Layer 7 of a small transformer language model trained on English Wikipedia (10 layers, counted from 0, width 64). Numbers have three digits each and are written without spaces.
In attention head 1, each number of a token's query or key is one row of weights dot the token's vector x plus its bias. A token spreads its attention over itself and the tokens before it by the softmax of 0.177 times query dot key.
The model reads these tokens: " made" " their" " debut" " in" " the" " " "men" "'" "s" " f" "o" "il" "." " The" " United" " States" " made" " its" " six" "th" " appear" "ance" "," " most" " of" " an" "y" " " "n" "ation" "," " having"

Query weights of the head. A number n stands for (n - 500) times 0.0014.
q0 (bias -0.014): 561442628523550646680206357368558668466806467687443310627542659442496489716409188610513470764634255438433495354539257575495403446505636317584497515504521410577354526612440540618518661639413656
q1 (bias 0.012): 361499433503635506510352468595300594554548284577644526431364612497477406519827310338357524491385489284487532532652608452399459421588390642547584431391415636390525535301383615490621706564384510
q2 (bias -0.058): 565384352609515382694433596561501801469831520565508453476477617402398665418531438447596657568268699701470202572509366418387466433417540342534491207500676443407514546398607432739419702615646266
q3 (bias 0.050): 453536563348928495550138446368521625773551351456433630600424495520610344201532666338370593671680623701534426355408353526441581485686592016433587432493565496488523716680458480315651511785406333
q4 (bias 0.006): 532666428613514383382323539546579561626251569342391415491504449519283519453223709482192388714586317552447505378596523641723496496634440357591777765438274575454673548691507261673439515692525420
q5 (bias -0.046): 434432512727468510609449144452642482487496358472463275331373224324465450522708577649511806218425694332587511757541498577599489255359457421481353501463694611553755656433396286388452488639666448
q6 (bias 0.048): 500710519354569507490362492527327629710368471417516564412629517415481315343616576509438389710442841612616302694495237398513535671612621356428602526504338540275558618627478374401749523590498382
q7 (bias -0.031): 454495507684482540453374320369489380541266489603323324260229421512360394415639743685291533481842446631402470394498373619535451529474155462532502555472438718429741640552434557542802726518440439
q8 (bias 0.028): 639455649348700404584624340622514429709247462297504627714428659686477529406488395278527514343375371540337516536527465407582428467284634363364563370573540612613468305650565511596197569469586605
q9 (bias -0.008): 317445935431562506543502552433842403600528770428698541357550522447537382691443392770447467486326266755277676370334710498435357498425477230531356661536468574592366476275431544596476586162536635
q10 (bias -0.013): 534524531658401347502395321276524599430312603619446532234322244208398636639696510345563605499370657373540363480529440689697407399429369444320588608591260400336543556375672460681692370401415677
q11 (bias 0.005): 466382399482446561430460744413511465307486678578613637478457531567454637354600890452504471546474435439494402566468123688359601551624487498264613698538366690701518142521498575530664459645479533
q12 (bias 0.003): 473565581412453717652524541476565544657451412390517409480478655317555367495459291804545250706821569541422614776600245361348681527400625299466297277487602512589563703621426547343503542523755355
q13 (bias -0.023): 734668429662573494367559530533524478416341622170505575508435404456581337317624890442415490564389440524677252505468378710634586626601355443419714612360269558605700481813664337612488273446627320
q14 (bias -0.017): 409303659414490553589617457453462392546438722593652214239310617504598551618698434729487691231475361489418411489676531328426375347364396623680350287538646891611542751071285776259444544443480533
q15 (bias -0.014): 761196479395590411504522812568357478447488626873532440509388459514512644289588308504494788495278494629691726460628593173625451522566387465539526320552596499610618506521583567221627778336206456
q16 (bias 0.001): 518285349397713400342450411522338561590705400498457469409598506586441556639537591406501580321736715531527472477381571435449428588655529473561502317415673313526518597297274545128204484860374597
q17 (bias 0.033): 346310493656383467498544719555514654650664485533348544455628619286356540578338877464642378583715433522346459635527412530611500321331810190608444664617618475420415520555426555550663226301148436
q18 (bias -0.013): 417538435567327607618561481293445512466406576529179230381381471481530594581626704374477614304641512446608496530620528430450780490712395779608206297508658786443528719393467392270563484698542347
q19 (bias -0.021): 484323635434496337661263382099640560608844362689650461504389437267569489803410585549687432458514545404415371360552671552486522369437599542342449337549536303609320831160439567484596748560558628
q20 (bias -0.000): 323391330541359353573400609485482590482632437599403344274323330602634834592590539506526387350582663266563410634466406509506393298371415765608393174426771610428613775415375344565560626309630720
q21 (bias 0.085): 549455568338430603706482499501533408641594624663658357400653509494379476633456412807605390458468561441323632432392368442517239588380436558580345476555585577492323581177424415537417487366639768
q22 (bias 0.056): 431463469276463431651427625471620454830506637528383355484563525430339590583488709707499359639540396469530473418599523279500574496586507598602368599532427616514446770466577357453590426472578447
q23 (bias -0.037): 598285587408530474454500443390631634570623678506604573267469456455497461714488307782535645471486420800336572408295623487465328607293376456343456450592710340475392421125574591541398553277348735
q24 (bias 0.044): 488690376686591546357554383675449351267276316493399327466425381769502712350533561336413415113714710274676665724418407596541419482480377647381417265444568501494782327678467410504317452520706764
q25 (bias 0.015): 236523773388396619851501415408483490580622601548633403168492507415325394711648292852535629661258500466426627376339435440436492648450448405642330571453442602296351638220518504395607467459321658
q26 (bias 0.034): 479390310269365700604699212333520647572430304454265462509485348568488661577570665494701536359444531438679427605409498333625637407365584728522540388601533557383504515497802474308544419810508521
q27 (bias 0.019): 563477453507405507630444549346480565783473506510474304330473512417289449499689614545518507633498607259406506469586306448380474522609543308606488621602450585500523521428474268644462475737485478
q28 (bias -0.028): 317509675491572509487556447545401278449678447550457355497388516374526434698538624566593455468589322589551468216571568496605614621383538706637552576467443525395366667580473694291833485332427406
q29 (bias -0.099): 744287162741440412535379463399449680328609381513350533716470412276522655377639498211595689587620644592626082581633623567514494441508483479327567374469643361675700651663655445491568624578625220
q30 (bias -0.043): 491624338608461458400380419574283427525639284650616431542511404492413446284627733301650604628521564462562462484554602410633492521510505468554778494488469456322801639506500417301609516753688277
q31 (bias 0.040): 474523375419424395519495668689548402658454615377484653557539471619855543429081513355502250628836314484370543472399896501549428470716636336742547628365478368721374376725508541333511136493657425

Key weights of the head. A number n stands for (n - 500) times 0.0014.
k0 (bias -0.175): 555551473852602469479367534469626403583598342503533572608500443509189422420667438629484469536574570689559469646299593797617345426418420560645438466398671429386514458529399306725426300532380468
k1 (bias -0.136): 308506525564360588526359618485519648558523426513578493303499466617428567540509178310332493443484481541520545720446467461446442619536338451527370471321411532383500521532443630632598504588284632
k2 (bias 0.001): 497494511430549353443528345541512531708324507651548364628551592493199407364417696516426483558418513562434495524586651400616550498473450408387478525962701445396461686434320517498409576288508488
k3 (bias -0.041): 369417509193637367404529477418587484725671544383533550549614419661373124465615464563467623471403557694526406420411689443369642702739594218494377441375640688568584539628009447499292544379493353
k4 (bias 0.068): 528547202488477651372694463438573419620681541304424394567261520389433210584611378460677508609488469292514849393540694539498629381471490572701632423236544687425430506631357691630418377468573404
k5 (bias 0.072): 368521294354520477164641379534398521498591459480584446337320566505186337511409611441622636416577437567444541463615358472524514542508403572284647584871379500570589631502496693213487658467515488
k6 (bias 0.035): 334527691399559407560591588658590561662420493366420529500693336366580363624499365751510631681365635428574418595463459549479673621616556348529353427183370673464581512624247520621552402375416362
k7 (bias 0.016): 199264408405527641339706394303343477565582458565436668463308383542189355476569694409510636503658537513545493515819434534512682390604358537446526429443419611357493601639456767301684451412621643
k8 (bias 0.045): 449614365523616590649461456579441548449435691221693397634530465458695696381600280279396452400507488605352460678387420532331627487458554502621519619305538539669499298554578557782314333450518459
k9 (bias -0.097): 432511465761582349611484744496522597408734507444707431628619495479565667430529480587431602602438449456428546481504528349485375276392471353718571610138353542476604310379668470566530417489578581
k10 (bias 0.063): 321363437349476690193701294412224675557413454651496741452341536416402561525690335663852626357549546580512481596665277580416324339414440473265428365609402611571635583458537536636695634573386629
k11 (bias 0.212): 410438722446375437510558325468459511538422729531187748461441475760515370430583687408479426236674566242407448352672440662349339447522546606343315522444699722599419482449604497309553375718657406
k12 (bias -0.040): 372341572562472122611614625578620198621385442510736587593663313633341354583398600668325591666673391428459408576527503659775655558449550429620725523421223506633540469549293404542563525221511213
k13 (bias 0.144): 626550348144472462307710270487384503488356534488381584440394432550456374390425477580624429546554610331563675433698725431590570511576538578234597585666558635497528702585566559308565614351699306
k14 (bias -0.042): 245336390690495397578511635435311586428462622483583423336616559631481868560280484296482646425623574525504533501661312362606316359508389294699583571419468524515629462365474780266612408523379834
k15 (bias 0.041): 664220560360739469684531521582327390444664672890219689359652570601533501488508464523512540546371605653364655364788299215489406653680559374482514487596591512459467511462536740453333587294206578
k16 (bias 0.004): 466520568568627590288522433388584364490658452391587435303672763645763383559398453301536477333384564548680457441212543481544554639663462545533473376499522168707477425610242540434246457610386806
k17 (bias -0.213): 389440564563368387429432489343327614715574377727763572511356828309566326342590699833822479372539516568320256419692450558507382531521666499747467539579445552454542496554314458425588408265417488
k18 (bias 0.010): 443395345302440480196591504415513532497437500602231532433505497549407355628388777352543660385548326510627559372493462456579527578520548559447491462826619541543504578470433566231715738331450511
k19 (bias 0.022): 606474588504472445401528509286572519717748365582675334428640541498443557617445700564415527290411411747511353745432527762553320319211446396503334469328440510676628301472350323737405548713288590
k20 (bias 0.128): 429658349691394748605550437344345624463437403655558422152411584450408919626551640291412565291670551331403461506289295767555511438572323546597537345447337439384588415504364459674390530416410742
k21 (bias -0.120): 431530469788494473787399612464502527410593419396554364450650466357533666552553416439501579505459634380458540630373384593504431388450334523749402487254355449555570256489564445630520321566489667
k22 (bias -0.004): 439529430577440499716583609497640489576682532463350474434640435333627598601522550532627529553491526390523555485378506531456408431582447350830403540145385568587560321497449488671538377472364417
k23 (bias -0.120): 505317670681788506595366663373622431369679502511676396518631489510765707376561507510541531509470563499562356501568403281536412281371389437456578518446489328565620240354419465603469332460454840
k24 (bias 0.160): 327637426524627851439548193516164409210373424455606658426277597515383625566515450152336556227712504329530506479353228773457694513617382872364566336584458360608425513643644597452375710614679626
k25 (bias -0.041): 389510577799453413542424675611617503440570427461521401352702422389516584534658349529576625635412543453624528589366324455488446418630429332706403609243421456393654375323563459476719381477367600
k26 (bias -0.033): 316530413312398666631464490597774401486398695430286241298417344419858529778587595491744514400254494690678384445334313679448457531546593286488551619518538392657480375497519424483556565518343483
k27 (bias 0.082): 264566414624403527517531504395642495720492375321288597519600516418435363530568351473663626515471469412476570620458416454485465501469404502718401625272520522577548309606377578543519391438428494
k28 (bias -0.125): 609445571444313456533572454580391430506653420600428464397487320346673647520518618640451510467404542716534400401574500523514443436637455436684315550347288448363532642466662400481780432594372541
k29 (bias 0.049): 585411404247592496278554276471498468667403515657382626558465552532334383488426754522502431492572506670443509521610713404534534550416542450170593462962524563469438719522389485456454620398500374
k30 (bias 0.041): 319432500202453591320585373420406534667600452555430514521427514505406222587414431491452561521347545591423738434636557540598704682502485416380435563810424561432445660538370538299410545626450438
k31 (bias 0.052): 508740407529221548720300651434608198560603563489584516369650522484784697620459497603606342650504445479319609513064653323447523465489624552849626339156505537470513404507521361565342312478761360

The vector x that enters this layer's attention at each token. A number n stands for (n - 500) times 0.0079.
0 " made": 498477519186565532514487427439474519671535490474527520527473482560527517506577431455532565481478515527504476506485493508417443520461527487245500476639551469520440453479507548530451554530405764
1 " their": 519437489298499524523485527456448492500534552501463477544516526546518517454424502507451363559598538544477449498502458472438445587465600422320512487794492430504327513499478509478531596599447797
2 " debut": 530585494296554509478575448521448463573413472540522487459513539641483396473569545517505471482527491591432515463403509566451306546407501386366566469823527446527318523486453412580566499556510754
3 " in": 519498501384572552493473426482399448456480479496532520470537604581618458519397438490508422592526462397537503496494483506456478464447550477373531496881473493454335470512537528425540430552472820
4 " the": 501504512325569566517535479490478503460568509512455507522542458529494408518451497530491272461620519463526511430549437430480447625494563475375505484777474506458389485549430426437506566599418794
5 " ": 495539473322574480447506510443486464560552552634496531449469471547531495409562527531469397513553513375480529455437502565456588232521576480279489490913570465493348439559442469528511502519591727
6 "men": 572479485307548525586533497458494520671434564464501460457502545637493482426486518542497433542580517460575419428501475579422511531316486528209458593684423492493306581552384514408566663417462709
7 "'": 469439478340488504631525409457557513533577621491457559491637744588426600385416627400471398397388478505431457521494402573503470565462553487361517595975532495477425442455494416392557387481464673
8 "s": 530457440252464483545528497504405503581508505473517505523578526501465451458436553568471401503596576478488515413565478535421552547419487432406467521767521554486299492543431588475502589530398765
9 " f": 493500414250528430429455535532484445619469533626487520558474365618454424434523501361574497584536529412383527438405529471476493464564443464431514492743626443420400556477525559563606519622469727
10 "o": 498521362250643526492487597569544607532372550582426388555420473523383349521542523447510413510589543518557455400349452333464519540520464499501439525937452485418440638615490507538553460574578632
11 "il": 471534573226627587461519543625493523473407470543534575462470547539440502629485429629452396520500429531438511602418360523686422446531501439464397421971487497500305517496483522504596412526578591
12 ".": 503465480344576381581477453473529456540538470463502437500515422538510498550551469577592528439447623412462488576532474503460452431468450511422435451824518522489449521404523485399444540546514823
13 " The": 496507438285556537453459499570487504561494467500416514572550521541462485461386449553531341499599529521461498492524534420474448569488528457411530374691521460476431503531498457493436616530457811
14 " United": 509481449349515533434521490486605460660474517468416531400465557617508394388504564440466498483588450585609679551490473466545331602529497435256576422626397450508415430433434427476529530550525742
15 " States": 470528464328562528569515391381605405620457578484466441424527542617482549451443559629481366431514551642505685431461510493529409566484473472396510459705438417449464436395421564493425529526515753
16 " made": 546545503301450467462467428495456459459497583520537520573540592628453554460510511518509473546531578580487423520412442541491311550444528475316584460672460456455340527390556498503470520481506796
17 " its": 529446489330492533525494535481442493488525484510450484548546542555508503488413510511442347502599516578501502495514459474414448590452552385402546456698507426465325514493489505470541599590455816
18 " six": 474546473332484547502475590484491438500513622560467475499502535577503475489538558558417380552595533600551423455448499507450328416591522410241484458736491443561354540486416323541583539568515760
19 "th": 549470513288614511518483559455496552522538609466474581467540460616423414507490582537485368485551607512411547372476492547435346510460381400418475424815531497501447432502435438506641520493570750
20 " appear": 552645468311540452540549469584444537549439505601487588402450499696543511456536533424496485543561435542434541476416518653501272525395465449385553475791451465530242546372563365483589460534521667
21 "ance": 472531509347724559573594423578541444517413493551496548367536653556536491475417502527503379478449450613440612393441467615348331491456444437475523453874506557444352598467525395534537494503429708
22 ",": 439479510372585464547496559527490460479508464438467546518524430612538436578473482510533372438499539582444558541457550502442412497422481443397457568811578474399383481500536510411485467480524829
23 " most": 511540430307525484459544478549549489550500543450458508572492499622549486520459528505530349565525546686501482526432569514425375360461491404249588456581510386478347569379503468491601655560467742
24 " of": 503514536345540368533366556484483486493485543440504526525387617623596424539349484420564365604522487547461473551470519550486469396557592444343484486691582447409375509488575589425539532561463773
25 " an": 447409411354579576428506571496446415514539466570488560562520499551494535492399517590519317539620601500634485452557506409409555501441501445388584491671421380491352458410481515507443567491485777
26 "y": 565437466252598511481348453481462566423541519512402475503596479647458508364427618507430485478530484554472647482504460531595424472485554428233484661584575453661432499449483402539646609440550675
27 " ": 511559445305495478459508546433518485586592488654511547481490486538536527391494526543479424555538494380455482491437531530494576217498583419281472516754544461543365438498449507563497502543557743
28 "n": 564446366368571431521428474529570590709457419532427411497560521713546357481524535433613483539460459484511391363524354337508527498418506530319474584700569585423447465448414565574601472487611675
29 "ation": 459460524227567582621530448575589511573393582576552466449546462561545462471375540486569368507477477509376338550424403564567576535430455528284506577728592548527452427466371426509538576568476680
30 ",": 423477498339526470565510558513506462513526499437492543509553438594548475573497471476523347467483527584439505551430531494442395488435461456424420582768579481398441516511508582374488461475539827
31 " having": 489511446283547463482503537512483441538489522445476484576526464526450539572425469585554404547522522661465436480533464443540375456413492494378619504672510378479295544495558507568543508546463784

Token 12 ".".
Which token does it look at most, and with what share of its attention? 12 ".", with about 40%

Token 22 ",".
To which token does it give the most attention? 16 " made"

Token 28 "n".
To which token does it give the most attention? 0 " made"

Token 26 "y".
Which token does it look at most, and with what share of its attention? 0 " made", with about 20%

Token 31 " having".
Which token does it look at most, and with what share of its attention? 31 " having", with about 10%

Token 21 "ance".
To which token does it give the most attention? 12 "."

Token 14 " United".
To which token does it give the most attention? 0 " made"

Token 30 ",".
To which token does it give the most attention? 16 " made"